Layer 8 of a small transformer language model trained on English Wikipedia (12 layers, counted from 0, width 96).
A neuron's activation on a vector x is squared ReLU(weights . x), where the dot is the dot product.

Input weights of the MLP neurons that the questions are about. A number n stands for (n - 500) times 0.00086.
n6: 589 535 432 614 618 246 674 493 473 573 626 551 623 696 745 354 649 425 315 493 484 422 486 550 584 460 439 407 456 527 621 571 590 330 629 462 469 248 440 624 447 599 483 484 454 608 444 438 606 617 479 613 602 230 517 458 439 379 526 190 463 548 297 449 466 663 325 483 428 316 486 516 421 454 528 620 727 677 461 611 637 559 474 556 525 455 484 664 555 594 613 404 598 438 452 330
n7: 654 489 441 624 628 609 515 467 541 572 633 418 457 464 615 384 425 541 272 382 330 519 366 434 678 584 162 489 777 441 383 636 587 333 437 459 369 390 453 488 496 628 515 615 462 140 716 561 485 529 566 563 536 729 288 545 277 614 522 629 565 556 333 500 445 574 493 420 820 589 336 455 593 593 451 602 521 451 244 529 442 645 589 386 508 564 465 545 647 311 339 478 577 485 589 602
n23: 492 547 429 434 456 592 533 458 475 342 408 567 150 484 408 258 360 569 551 608 352 566 761 508 303 525 575 534 774 545 504 322 578 448 456 349 411 793 422 674 388 378 365 653 457 337 568 560 362 636 548 714 642 405 537 197 303 367 439 549 496 361 521 824 350 683 538 530 673 692 466 820 576 855 530 504 633 427 526 463 414 448 318 347 565 649 405 559 483 628 682 512 720 386 416 410
n28: 573 445 529 567 640 394 387 493 500 644 410 612 349 482 582 565 635 440 640 457 603 376 449 433 334 447 511 319 420 518 355 454 345 514 408 547 471 426 496 526 719 737 645 601 533 542 650 687 489 585 447 688 305 762 524 544 267 500 389 542 370 428 529 384 514 514 663 400 393 884 493 463 559 519 584 275 431 592 444 670 416 483 743 573 400 540 572 494 277 298 361 521 489 304 353 606
n29: 484 572 446 440 313 419 345 750 473 565 547 487 438 601 500 570 616 565 714 597 458 577 351 569 480 480 466 514 460 457 510 573 254 378 506 725 520 705 599 370 417 533 382 427 531 585 332 422 483 411 840 575 399 524 357 312 500 597 516 347 572 493 510 443 487 483 304 541 713 654 314 513 591 641 480 369 468 459 581 421 507 606 523 497 316 719 570 397 387 383 584 513 477 595 708 385
n32: 426 493 456 493 527 253 660 359 626 593 605 394 648 599 381 493 411 620 600 442 569 382 328 450 475 511 453 679 834 471 407 615 365 545 373 380 482 579 219 636 545 645 442 534 552 378 407 476 634 340 212 376 595 608 612 504 606 469 388 546 603 511 429 584 692 388 409 429 472 612 398 620 291 834 533 372 654 526 633 393 504 382 336 535 511 648 617 481 515 363 597 500 522 738 475 521
n33: 545 355 454 632 469 491 525 383 487 358 500 483 545 574 412 289 393 512 672 621 127 684 318 290 254 570 370 475 616 525 764 604 733 387 456 337 128 620 558 496 331 514 521 457 582 425 607 516 676 660 859 567 342 504 159 372 622 303 849 391 455 567 440 471 784 533 660 526 464 546 546 488 355 434 627 389 528 333 360 393 652 448 536 375 478 624 628 599 615 504 457 435 479 415 492 648
n43: 531 496 718 576 441 434 414 329 559 557 601 518 726 650 497 423 429 403 424 486 224 500 373 559 600 451 402 585 497 486 248 615 486 399 557 826 380 493 528 504 580 708 482 339 330 578 507 568 724 524 412 463 592 482 616 511 348 598 452 341 315 370 611 518 580 647 557 561 530 272 461 315 385 632 411 490 388 378 485 514 366 480 720 632 294 496 520 463 461 410 607 364 510 610 623 346
n72: 293 449 525 571 447 414 504 468 418 522 582 360 413 608 347 517 569 401 434 675 343 448 648 718 465 546 475 543 451 673 500 571 524 534 737 439 554 623 391 586 537 350 496 463 463 624 482 486 582 546 485 508 548 577 431 201 456 624 784 731 462 565 313 457 507 610 403 628 551 600 722 540 524 407 225 416 669 587 459 321 514 667 714 620 360 540 714 378 355 390 338 337 617 547 486 388
n74: 383 436 301 562 562 704 828 350 493 398 460 312 600 532 540 385 781 534 466 419 352 638 526 341 518 485 644 611 558 660 467 555 626 567 427 471 619 587 453 439 580 496 533 538 856 605 496 557 687 525 469 445 475 492 222 298 324 507 496 347 364 441 398 507 537 515 489 700 472 643 411 618 461 296 467 410 479 560 531 572 507 283 376 631 447 650 241 397 414 526 381 514 642 571 404 727
n79: 418 680 666 637 569 451 530 423 400 224 400 376 594 579 462 394 622 628 401 381 482 689 624 530 681 633 535 756 372 553 178 458 658 592 434 523 457 701 670 275 436 608 345 576 381 720 665 645 666 530 323 488 310 607 481 539 554 563 597 426 549 581 599 426 346 619 368 575 611 473 550 416 663 306 442 451 738 547 359 272 312 522 266 307 528 453 419 635 469 476 582 507 553 309 396 560
n83: 562 277 636 638 638 621 340 298 444 451 357 388 807 609 679 508 488 280 561 385 316 592 484 469 355 457 376 616 614 539 626 532 695 619 348 572 371 268 449 396 698 711 600 515 484 395 634 423 464 316 421 377 450 623 663 675 534 477 488 419 364 147 647 267 580 480 629 463 596 508 801 639 535 625 625 227 434 614 471 508 508 500 365 592 553 451 489 371 423 369 400 318 421 742 604 535
n91: 436 455 430 467 581 500 403 602 664 579 613 772 475 675 602 364 433 362 357 423 293 454 212 540 356 551 203 412 304 684 460 573 468 528 305 423 323 507 439 588 496 516 592 428 375 442 556 659 500 482 481 367 479 872 653 463 490 602 362 603 464 496 249 522 679 595 651 384 444 712 739 465 352 473 504 428 401 597 469 496 521 444 436 676 417 590 611 455 437 500 500 589 547 408 705 611
n114: 514 614 623 511 406 432 549 664 446 474 453 626 563 528 478 346 332 527 485 511 403 500 656 390 719 457 345 449 450 521 588 650 570 676 678 406 377 550 391 594 489 512 413 436 374 568 548 860 475 500 305 588 531 570 423 555 341 348 584 316 289 478 636 692 539 586 380 699 500 324 507 551 341 748 551 479 469 331 425 638 493 644 653 638 285 328 514 491 482 221 523 469 336 634 378 423
n130: 404 543 393 380 508 396 444 371 523 422 496 469 474 459 766 315 636 402 656 473 632 831 408 432 414 398 531 723 549 636 361 383 530 427 692 340 442 568 444 393 476 393 508 554 563 444 496 419 344 519 472 663 707 386 696 317 310 379 592 467 332 569 660 523 591 378 358 598 423 534 454 550 625 484 558 493 769 656 496 601 302 453 577 130 681 457 772 577 605 617 461 652 284 535 393 470
n143: 485 317 653 590 564 496 448 637 827 457 431 301 366 798 477 475 535 634 430 443 570 791 512 305 474 421 584 454 472 500 402 326 507 595 446 508 558 259 552 496 228 735 362 464 445 573 621 456 542 935 636 545 511 645 574 484 306 680 422 500 552 638 328 331 485 420 496 531 357 466 561 587 533 432 585 377 640 543 548 395 563 456 408 357 386 702 456 510 333 547 581 578 606 350 401 735
n152: 402 666 656 611 406 418 462 427 550 508 764 597 704 545 694 445 393 353 464 488 396 512 578 534 435 627 488 492 539 872 393 581 648 604 633 321 590 416 187 856 616 441 375 416 536 373 571 414 345 504 545 231 331 632 553 425 562 459 402 260 443 590 289 543 589 488 692 404 429 547 418 441 377 398 323 751 556 647 333 420 424 541 522 478 552 551 674 633 397 222 374 417 446 465 593 489
n163: 433 543 506 314 573 395 604 521 515 453 560 643 562 308 563 560 543 394 460 648 590 617 540 557 524 464 524 445 710 515 479 389 447 637 483 421 686 557 542 617 434 363 570 645 541 567 478 532 642 491 427 494 562 447 359 469 454 398 491 550 343 637 413 537 436 337 549 547 206 449 415 589 447 313 475 542 444 877 544 497 562 312 491 284 441 469 486 463 522 525 553 468 521 552 485 521
n174: 422 436 588 479 459 482 562 503 538 672 636 585 534 401 538 363 314 636 514 633 507 577 451 393 514 448 556 616 646 597 528 608 483 480 530 419 574 459 438 255 442 587 426 770 330 570 350 591 504 679 555 642 435 511 520 500 665 557 548 527 428 472 694 592 573 472 373 316 766 468 380 308 591 430 422 493 463 382 592 431 270 343 209 392 457 915 440 509 532 582 429 473 490 319 626 548
n175: 577 429 358 722 322 642 303 490 455 433 455 674 352 405 552 526 366 474 507 434 517 500 716 391 402 524 281 280 522 428 463 603 310 593 362 549 762 578 486 439 454 377 427 741 604 537 302 590 597 435 352 592 765 596 604 447 474 573 376 477 530 577 614 549 524 455 598 603 480 410 410 490 377 312 437 341 503 313 529 578 507 738 330 417 525 546 648 436 595 518 644 581 562 423 413 541
n186: 413 619 566 419 541 435 344 384 640 540 562 613 382 568 457 493 488 400 392 298 511 614 433 592 534 392 406 508 514 469 554 485 283 485 666 590 378 554 595 455 508 546 484 453 412 401 583 523 652 653 638 504 624 456 568 579 357 407 421 662 736 563 452 112 605 434 339 520 414 422 277 794 478 639 579 595 613 635 480 454 804 611 451 373 404 524 541 796 369 484 777 194 465 197 387 397
n190: 402 421 439 721 269 611 652 569 524 592 537 435 437 433 431 581 372 69 746 598 613 785 426 356 504 427 398 623 395 500 412 460 166 363 388 476 508 364 684 564 563 553 393 519 378 479 558 716 284 532 232 774 638 425 543 612 489 637 532 484 377 529 621 353 679 476 324 475 367 675 422 492 429 730 500 357 567 350 739 660 623 516 508 492 450 301 643 742 355 504 511 623 399 549 410 428
n199: 193 711 500 245 488 693 550 590 726 239 578 402 450 504 457 537 544 529 556 316 316 402 464 434 331 585 524 331 551 747 623 648 412 590 467 504 283 681 546 643 500 546 504 555 460 467 528 730 641 335 741 245 420 617 458 432 419 338 750 553 554 319 556 661 520 477 382 355 346 488 370 570 459 430 678 600 621 328 594 469 665 470 364 466 528 400 541 497 655 568 370 610 749 282 653 557
n236: 508 676 455 419 483 461 593 533 553 525 504 678 335 452 187 328 550 424 724 607 591 371 246 447 735 529 632 446 645 480 382 414 552 682 535 537 309 663 763 509 449 709 438 570 338 391 551 230 450 605 647 412 352 551 552 500 624 758 576 436 355 413 521 384 327 562 400 974 290 566 459 687 556 625 638 496 672 597 435 524 302 382 385 480 449 555 359 413 513 239 294 424 594 529 463 734
n302: 459 403 703 539 597 485 337 461 398 645 610 351 279 452 564 648 518 507 485 557 283 570 457 573 357 511 397 493 559 595 619 613 455 337 480 535 371 510 542 426 551 515 561 543 515 219 460 688 557 566 556 689 404 544 483 525 367 769 490 294 521 486 464 568 599 246 639 591 381 773 472 507 497 604 360 632 373 525 366 493 545 564 544 531 207 193 547 463 522 261 510 452 672 507 418 677
n307: 529 454 451 600 732 425 397 679 776 684 463 383 573 390 556 290 492 590 277 564 407 355 466 614 511 533 496 391 780 652 515 637 354 651 575 541 500 419 482 492 485 346 500 612 442 306 462 424 579 632 461 416 431 508 504 259 521 399 740 319 449 560 435 462 459 455 409 508 561 616 406 617 273 535 557 298 681 496 402 762 401 357 684 291 237 317 468 536 607 550 507 496 251 424 403 423
n319: 329 500 423 652 839 548 323 443 599 653 358 504 377 545 619 464 559 461 504 592 577 572 508 387 519 382 346 438 461 458 587 508 237 393 613 550 392 545 274 348 777 637 670 381 302 338 673 652 473 432 596 242 422 551 433 625 717 345 388 452 376 477 319 427 431 496 473 508 393 500 342 344 452 588 473 421 455 543 737 716 812 657 519 570 476 566 233 500 441 386 379 627 614 426 596 639
n324: 766 446 594 768 409 453 662 522 613 554 429 436 511 427 376 561 511 445 666 538 193 405 473 459 485 221 308 398 667 388 663 418 680 713 332 489 572 604 385 500 484 663 436 376 484 591 577 703 726 552 575 476 511 473 456 504 496 594 405 518 493 405 527 720 410 417 326 504 616 327 356 678 522 626 523 574 383 596 397 329 353 680 471 591 345 331 400 385 504 712 691 394 309 443 428 566
n336: 327 393 634 590 511 585 576 500 196 478 434 542 562 459 399 510 471 452 626 325 577 540 397 459 672 434 711 458 620 521 431 615 603 729 600 342 295 514 318 438 504 424 405 408 388 389 554 578 525 703 548 436 575 507 486 350 484 631 595 385 589 648 597 429 664 633 514 493 460 514 352 447 497 349 688 503 612 657 713 766 510 363 290 419 446 693 547 460 611 425 604 677 378 380 511 325
n351: 472 322 418 315 278 744 472 209 630 433 699 565 548 417 480 392 852 485 558 447 324 526 299 652 468 282 541 570 455 605 748 714 404 426 543 838 504 327 404 521 571 500 787 481 550 496 508 382 675 612 670 378 583 303 247 521 485 430 567 752 337 553 329 508 455 589 594 483 586 520 320 658 422 602 352 436 429 396 590 424 432 477 480 708 634 612 454 528 459 521 632 682 726 459 272 560
n361: 643 298 527 538 492 577 622 600 384 655 698 177 553 462 519 544 271 557 412 411 511 488 457 420 626 439 457 426 561 523 317 465 565 437 548 516 531 531 580 391 712 479 563 402 740 480 556 594 418 576 638 405 263 384 504 405 588 246 429 421 614 617 357 715 535 527 402 572 452 570 258 643 687 350 586 348 560 551 520 683 572 770 459 541 384 437 662 432 468 873 285 681 731 359 737 477
n377: 385 512 512 447 629 504 590 466 481 535 316 512 552 358 278 576 266 528 406 546 423 608 434 542 440 534 627 631 539 405 379 386 290 618 784 416 527 489 462 500 603 413 496 507 282 484 390 559 730 410 268 451 533 334 195 574 626 367 604 559 354 257 669 681 370 706 512 362 401 531 650 841 456 476 651 530 455 613 464 319 447 581 481 463 583 547 533 295 438 563 830 560 667 535 611 508

Each question shows a token from some text and the vector x that enters the MLP there. A number n stands for (n - 500) times 0.0095.

"v": 580 578 356 514 533 490 498 504 578 503 424 327 468 465 681 493 506 615 448 259 741 466 491 603 537 478 485 448 498 568 713 522 443 462 434 499 404 441 535 648 419 507 354 364 636 571 568 312 595 643 481 445 679 433 589 501 407 397 522 665 590 474 654 391 487 289 692 428 695 442 568 580 330 376 656 630 381 551 349 466 730 372 607 458 558 461 415 257 613 432 431 625 442 430 496 427
Which neuron lights up most? n186

"um": 514 483 582 640 600 568 450 668 547 608 680 436 448 405 549 493 370 525 415 319 628 429 413 517 487 608 593 487 228 345 449 460 487 316 414 608 518 622 633 561 365 498 653 695 662 441 748 406 519 451 530 404 574 301 473 449 474 478 489 470 523 581 649 424 540 456 641 573 569 693 483 337 322 536 537 694 279 495 406 400 713 360 650 469 439 471 548 297 513 362 361 540 408 386 529 497
Which three neurons fire most, strongest first? n302, n28, n7

"\n\n": 805 491 474 641 578 424 429 554 559 440 578 487 383 338 683 488 272 610 562 408 593 681 580 467 451 406 534 551 341 643 723 321 582 592 454 438 314 545 603 562 507 418 516 601 573 515 558 403 364 459 485 378 576 279 569 615 607 511 521 620 516 571 503 543 673 321 333 501 596 517 475 487 261 431 504 510 695 397 333 325 631 347 589 491 434 701 426 319 475 517 439 579 399 477 469 590
The most active neuron and its activation: n33, at about 3.2

"og": 494 507 430 680 533 320 556 521 629 436 620 605 404 453 587 657 311 452 487 334 632 496 484 558 392 528 753 512 370 403 474 435 514 402 414 500 582 600 660 572 372 486 565 421 486 472 585 595 440 349 628 391 837 465 436 482 476 521 540 659 598 536 638 425 506 316 593 596 608 432 484 416 314 603 547 712 400 366 534 270 477 329 667 647 494 500 397 464 314 522 426 574 367 441 575 430
The two highest activations, in order: n190, n186

" ar": 582 520 556 735 580 460 487 591 621 478 691 338 379 443 479 444 353 542 470 459 685 371 605 453 604 494 516 461 292 542 683 419 552 353 557 470 391 568 479 538 490 502 590 434 625 431 576 449 539 545 484 475 660 599 462 592 633 614 468 654 451 557 616 361 646 448 605 573 579 335 423 470 277 539 380 488 497 316 592 212 562 411 656 510 346 591 290 476 398 554 453 639 374 344 534 462
Which neuron lights up most? n319

"y": 372 518 621 667 499 373 578 767 659 481 693 392 443 452 670 496 278 544 443 485 668 485 539 426 492 597 802 555 306 548 529 473 621 427 538 475 337 558 622 500 639 446 478 525 586 417 609 459 474 373 375 396 562 547 603 604 490 493 446 383 489 462 606 446 491 467 502 575 648 527 458 473 351 588 414 616 281 471 325 388 610 285 580 519 638 417 340 333 646 378 470 593 424 545 561 332
Which neuron lights up most? n152

"3": 640 478 528 566 608 446 598 450 472 566 476 605 317 344 569 568 251 727 471 581 688 529 505 546 619 515 688 328 434 602 408 572 642 423 377 560 498 503 537 517 405 528 711 543 599 497 612 318 412 336 500 436 675 448 518 487 400 521 575 579 536 550 593 360 579 287 534 518 498 596 510 448 370 471 510 674 505 454 492 486 490 338 694 577 569 423 196 352 430 504 183 581 378 551 474 377
Which neuron lights up most? n236

" ": 511 422 495 574 490 374 578 484 439 573 645 423 363 413 546 509 74 674 470 490 678 523 602 544 396 471 630 602 306 555 556 310 522 479 378 334 470 606 560 511 533 325 444 609 629 659 367 400 465 678 425 443 584 339 517 582 572 482 530 541 509 480 505 507 684 432 528 487 485 558 540 578 481 631 532 592 503 385 475 336 573 359 761 609 617 595 356 202 551 511 406 468 627 524 591 453
The most active neuron and its activation: n377, at about 2.2

"igh": 580 542 553 601 635 478 726 405 572 501 722 454 462 404 554 654 211 512 365 424 759 338 597 638 512 549 600 680 359 441 549 419 470 352 434 516 428 457 529 544 482 428 606 614 646 530 519 608 299 544 408 415 561 570 445 515 529 440 418 627 604 604 597 652 478 495 613 619 536 501 468 300 444 398 313 448 465 354 532 350 543 374 688 418 414 572 496 498 493 371 390 623 363 282 472 458
Which neuron lights up most? n174

"orn": 456 655 557 718 557 501 418 732 620 373 571 530 459 396 583 571 348 340 531 414 653 517 510 633 601 452 636 586 361 563 572 318 516 311 451 510 377 648 727 549 388 559 501 417 661 515 483 233 675 408 515 453 801 394 465 479 443 437 450 436 459 510 602 398 392 367 486 597 622 522 552 507 493 407 453 563 293 440 378 398 533 311 688 614 625 447 328 392 558 529 427 571 496 368 553 519
Which neuron lights up most? n236

" N": 458 578 516 681 538 402 490 625 490 536 528 547 552 266 550 560 437 679 528 511 628 651 523 399 585 456 540 511 280 690 511 331 591 484 296 637 334 447 587 615 449 506 471 418 548 447 577 317 729 478 512 457 686 301 349 547 591 592 517 591 619 436 551 355 571 395 593 544 598 463 614 518 578 471 460 518 504 448 529 308 605 268 529 556 587 423 288 262 524 365 354 529 481 623 574 323
Which three neurons fire most, strongest first? n83, n236, n74

"rough": 641 410 470 473 619 484 554 485 336 423 681 428 295 401 554 495 267 538 567 440 765 395 517 515 583 477 590 504 445 509 654 270 671 568 455 529 409 640 439 509 548 486 472 578 665 484 610 504 507 582 420 545 778 426 571 534 337 467 461 709 498 579 687 398 537 251 457 558 607 568 443 488 497 429 519 504 554 411 318 256 630 521 502 544 427 464 405 369 491 494 427 618 492 313 426 651
The two highest activations, in order: n23, n175

"ity": 363 579 627 532 634 432 418 551 464 443 524 541 427 466 614 502 378 749 446 611 788 465 605 543 663 421 682 513 386 473 482 490 632 623 549 444 512 524 473 546 403 436 632 463 490 393 679 592 670 433 341 379 569 372 514 572 379 418 392 492 597 555 537 330 478 587 486 486 482 483 439 518 332 460 446 534 372 392 504 377 515 313 817 633 416 552 272 369 671 371 480 680 328 472 518 486
The most active neuron and its activation: n114, at about 3.7

"p": 583 417 586 558 553 517 363 474 611 382 495 480 377 360 608 615 320 515 476 381 729 509 515 633 628 478 653 464 338 528 445 483 558 455 447 441 501 697 633 597 583 514 747 308 472 449 646 422 622 283 480 399 708 424 463 546 649 452 487 520 521 545 549 481 563 434 594 519 667 676 516 442 461 458 510 527 400 374 552 430 665 407 542 548 620 467 240 309 446 464 355 664 322 360 436 330
Which neuron lights up most? n319

" An": 379 552 497 686 484 434 374 600 643 452 720 489 473 411 632 553 349 611 568 564 683 537 607 492 655 509 575 521 266 540 615 457 586 480 469 578 382 551 535 478 466 448 573 386 602 387 504 392 584 447 529 381 700 409 436 650 556 601 430 620 473 436 379 373 576 503 449 527 696 424 504 509 434 620 406 506 249 358 637 231 550 273 624 560 640 518 341 381 479 466 515 623 467 426 515 331
Which neuron lights up most? n351

" g": 475 452 503 529 528 389 591 534 615 687 585 415 389 473 575 585 315 576 429 441 677 528 529 559 497 454 652 768 320 469 561 302 742 446 419 394 449 496 476 573 490 514 430 504 636 610 387 502 311 492 432 421 733 575 412 533 599 498 583 685 522 567 458 427 711 383 605 539 625 384 334 550 364 521 525 430 545 564 460 225 601 347 572 650 470 398 338 597 426 464 380 496 444 430 515 457
The two highest activations, in order: n32, n143

".": 644 607 500 632 609 470 435 520 550 470 594 559 408 339 597 350 294 489 389 366 715 738 515 510 475 506 526 523 503 713 641 420 582 453 348 480 416 458 467 530 518 471 653 459 568 558 395 399 439 500 416 409 633 299 524 614 705 404 517 641 478 617 509 447 556 269 352 537 659 498 496 420 324 522 461 607 760 511 381 295 776 467 601 496 357 554 435 306 531 443 431 597 438 415 550 504
The most active neuron and its activation: n186, at about 1.1

"m": 517 432 543 648 746 368 534 459 535 546 504 488 372 603 554 604 430 376 522 430 740 498 491 481 636 529 580 563 332 516 631 338 640 368 372 317 513 429 480 526 534 501 454 488 669 390 667 363 441 475 360 335 670 466 733 439 359 544 597 422 675 653 446 542 582 462 591 510 509 544 548 359 426 346 624 613 381 501 649 386 627 317 430 680 383 416 496 347 467 396 451 564 413 491 656 352
Which neuron lights up most? n336

"-": 429 626 652 571 627 523 440 388 561 523 634 371 360 352 575 650 396 658 506 529 689 502 571 485 492 506 600 627 313 422 442 531 559 379 539 533 346 474 487 420 355 475 612 314 622 449 530 631 591 562 390 505 544 387 525 623 565 589 451 545 485 568 646 469 695 471 537 428 555 510 415 451 483 592 450 555 363 263 395 303 635 365 571 729 496 252 290 451 502 559 364 746 558 492 450 403
Which neuron lights up most? n302

"g": 429 585 464 586 583 565 511 643 703 291 616 401 384 340 525 582 370 500 637 464 611 432 466 425 516 566 567 479 309 439 518 443 471 560 468 443 492 361 601 517 377 587 693 492 544 587 680 528 510 319 501 357 532 479 556 554 553 573 481 779 590 390 407 513 500 547 637 494 543 469 444 502 469 435 419 495 585 417 649 382 715 228 678 597 658 553 325 320 321 430 366 652 480 321 669 429
Which three neurons fire most, strongest first? n199, n319, n91

"od": 525 572 491 529 498 342 435 547 611 465 637 448 475 342 390 512 277 499 573 566 497 482 437 579 572 537 718 600 342 520 428 392 526 495 348 521 449 570 614 554 534 589 635 529 646 612 435 485 630 477 483 357 679 235 448 458 403 500 520 481 575 609 515 270 583 333 663 514 664 532 504 506 159 444 551 606 351 501 523 325 475 403 750 541 799 606 330 508 423 440 486 557 381 555 580 371
The two highest activations, in order: n43, n351

"ie": 489 482 557 595 541 584 514 486 459 521 622 566 410 474 562 577 400 637 314 419 734 556 670 507 518 331 462 551 392 318 626 572 630 734 383 423 420 435 453 594 493 437 585 613 603 451 619 322 717 550 292 360 577 370 634 479 514 455 395 534 497 533 494 433 531 504 567 595 652 452 505 362 436 489 429 407 325 502 450 478 650 331 763 518 711 410 258 372 291 564 437 597 418 520 559 403
The most active neuron and its activation: n83, at about 0.86

"n": 590 501 494 695 661 428 446 609 478 405 429 617 475 475 650 530 600 347 484 440 741 467 501 471 704 579 620 347 362 670 640 253 611 245 447 456 452 498 689 492 407 384 408 454 486 488 480 342 522 516 432 464 817 429 602 519 465 498 570 591 534 447 563 401 574 418 608 455 639 514 530 498 456 580 514 525 284 590 473 330 702 290 584 566 540 493 370 291 603 449 396 491 440 391 631 412
The two highest activations, in order: n6, n83

"c": 464 502 400 576 577 554 591 415 623 560 369 454 301 354 468 514 493 527 383 507 716 432 507 597 519 399 619 492 335 656 609 449 484 489 433 549 535 550 477 512 578 559 471 722 510 557 287 369 590 494 575 441 485 239 618 514 375 512 552 553 570 480 687 471 743 501 568 416 617 628 629 608 304 447 446 534 381 362 449 336 704 236 637 774 512 456 466 424 320 450 525 551 373 577 543 373
The most active neuron and its activation: n351, at about 1.2

" h": 369 440 413 652 492 435 342 631 674 546 555 420 407 425 500 526 310 709 517 509 726 501 634 429 679 500 671 495 362 564 535 469 660 516 406 456 371 487 584 469 558 566 440 256 626 645 611 530 530 445 461 340 667 570 564 542 639 512 491 549 482 419 481 289 555 506 527 428 629 409 460 523 465 563 476 531 568 340 591 209 642 309 574 703 588 394 378 478 501 473 451 620 359 451 453 441
The most active neuron and its activation: n143, at about 1.2

"t": 480 391 572 564 550 511 544 490 611 511 651 267 324 574 550 387 292 570 509 396 837 365 533 502 499 469 555 488 459 672 622 326 525 447 455 473 511 484 627 553 539 541 543 421 673 506 617 477 451 456 467 418 608 318 569 360 666 536 522 693 541 569 533 409 641 497 334 570 660 537 546 527 368 306 342 516 545 421 524 378 497 305 667 667 612 511 481 308 542 619 341 508 246 410 551 434
The most active neuron and its activation: n361, at about 2.3

" with": 565 552 526 596 583 547 550 485 436 479 570 452 325 476 651 523 316 610 556 382 862 541 450 500 621 371 585 494 572 632 663 360 643 514 357 508 505 513 422 502 568 456 476 495 673 420 515 576 437 623 272 490 634 342 413 579 448 510 471 593 480 586 665 430 613 335 433 449 728 532 434 353 504 482 514 411 470 435 477 229 555 416 559 564 508 441 330 300 555 415 518 646 424 352 667 491
The most active neuron and its activation: n174, at about 2.2

"x": 502 464 511 627 551 454 547 351 766 561 724 454 399 444 451 566 154 536 418 380 648 264 527 718 623 444 618 528 385 482 650 507 579 224 459 620 317 429 510 628 460 391 616 596 594 495 580 546 405 524 519 335 632 531 480 449 514 527 487 494 539 633 476 483 572 344 643 539 509 414 503 392 507 468 482 474 336 489 614 340 708 269 634 524 593 511 499 440 563 501 524 527 313 438 543 450
The most active neuron and its activation: n91, at about 0.53

"es": 548 428 589 543 567 503 631 591 633 401 627 415 476 430 449 519 286 630 459 463 572 417 537 508 700 573 557 559 304 456 404 383 590 478 315 536 376 739 586 523 498 433 565 545 504 578 519 489 741 347 490 412 698 381 411 528 336 548 426 490 495 616 630 415 452 341 596 514 547 430 497 516 227 536 525 745 422 472 488 265 556 361 658 703 568 502 581 223 463 441 481 466 399 580 614 450
The most active neuron and its activation: n43, at about 3.4

" R": 551 477 590 605 538 460 223 506 498 481 615 410 560 368 568 499 264 715 473 553 768 439 626 550 376 538 597 531 320 459 589 347 665 440 417 669 421 626 614 608 558 504 372 423 639 591 400 410 679 459 606 427 717 509 454 477 516 470 528 530 516 479 471 383 581 520 469 587 611 405 442 372 395 592 489 455 451 364 450 276 619 369 652 511 602 507 454 211 462 551 386 618 535 423 499 412
Which neuron lights up most? n29

" their": 595 563 536 762 525 478 404 549 580 415 507 437 346 489 623 342 238 601 506 381 780 394 550 560 551 433 621 568 486 516 627 585 657 661 449 410 513 606 537 525 478 440 423 511 692 485 546 569 538 575 400 337 617 309 408 591 547 500 424 614 394 486 506 525 496 460 446 580 607 499 494 478 391 560 474 545 407 434 452 165 519 438 625 696 488 492 312 235 559 500 411 589 497 394 541 564
Which three neurons fire most, strongest first? n324, n114, n74

" th": 467 427 542 525 548 369 503 540 569 646 570 429 415 574 670 575 316 582 400 543 833 503 524 532 527 468 727 569 447 331 428 435 604 376 499 491 518 445 580 657 555 565 459 385 719 530 502 491 546 562 438 373 569 437 487 581 695 485 623 632 509 417 605 441 609 342 645 512 501 529 347 291 369 536 490 504 579 401 453 196 425 369 718 513 182 490 475 442 459 429 564 531 288 488 474 467
Which three neurons fire most, strongest first? n32, n43, n143

"k": 341 514 514 644 556 492 390 573 607 563 563 398 446 581 535 519 307 724 622 424 552 454 578 457 662 555 653 476 233 671 503 332 728 427 389 569 538 468 632 523 515 428 469 337 502 499 596 478 529 632 509 426 649 394 462 496 625 380 504 495 545 535 576 404 519 486 476 542 687 513 456 603 319 709 496 546 403 459 382 251 403 388 583 713 471 511 484 281 335 469 335 565 267 438 670 506
The most active neuron and its activation: n143, at about 0.79

"ing": 696 527 560 720 610 461 479 508 508 423 557 445 376 386 680 461 338 624 509 363 677 513 574 535 560 435 591 495 485 538 730 425 612 663 454 445 405 529 526 508 432 483 471 533 686 523 598 487 533 492 430 341 663 319 402 575 598 535 385 575 462 555 601 465 627 426 377 609 665 432 496 500 296 400 392 537 526 495 409 242 609 349 657 652 379 540 398 196 546 523 311 564 471 350 532 504
The most active neuron and its activation: n324, at about 2.8

"old": 471 310 590 521 481 428 518 652 518 517 579 432 397 528 622 443 405 393 497 373 766 422 607 588 466 396 653 481 481 443 447 404 554 465 289 487 508 579 465 532 389 570 465 566 819 607 591 306 604 534 445 339 751 438 597 470 518 400 434 792 449 636 680 419 417 480 475 544 582 540 493 657 453 443 382 550 465 438 439 355 621 483 623 656 560 494 284 324 526 456 383 551 423 337 526 652
Which three neurons fire most, strongest first? n143, n74, n175

" s": 276 434 432 606 545 520 467 576 607 521 576 506 376 530 450 516 250 747 553 486 663 571 557 482 654 555 652 439 354 535 656 380 706 453 490 422 313 608 591 469 489 458 431 384 556 525 568 472 606 389 465 352 617 473 482 576 675 492 459 676 522 512 584 309 497 455 645 471 562 472 396 635 391 598 440 651 433 354 498 159 512 390 531 558 616 504 432 443 488 509 401 675 565 522 414 389
Which neuron lights up most? n199

"way": 445 570 433 657 559 553 434 708 461 406 655 348 460 497 648 429 270 547 457 514 684 465 529 563 546 376 591 639 405 526 536 318 527 565 467 368 490 508 502 575 446 288 547 579 661 552 565 362 726 477 391 461 670 567 548 545 517 413 417 564 457 648 588 429 478 468 553 671 494 648 500 561 433 364 499 442 528 505 631 309 550 378 679 659 588 247 353 329 486 408 280 561 324 363 512 566
The most active neuron and its activation: n163, at about 1.4

"us": 500 567 568 498 650 573 494 604 629 559 629 505 516 302 409 484 260 432 494 341 524 349 568 607 691 528 496 496 284 449 535 372 623 363 432 529 484 585 666 631 494 501 683 634 554 513 625 389 575 457 550 450 613 330 470 480 392 419 437 481 597 506 645 319 525 513 506 518 600 518 509 429 219 400 417 658 390 507 414 408 587 428 646 468 720 689 466 223 561 455 425 593 404 450 683 242
Which neuron lights up most? n43

" O": 492 660 640 615 714 434 431 503 590 614 595 602 558 396 653 620 420 673 496 605 648 537 543 519 558 515 611 527 280 555 649 341 565 570 453 559 408 599 571 429 387 501 660 428 617 315 426 376 489 395 417 413 567 349 488 550 514 635 435 542 538 502 570 290 604 353 454 578 546 528 519 445 473 355 452 567 419 376 527 322 500 298 642 642 567 380 306 322 448 504 429 558 515 475 435 222
The two highest activations, in order: n302, n319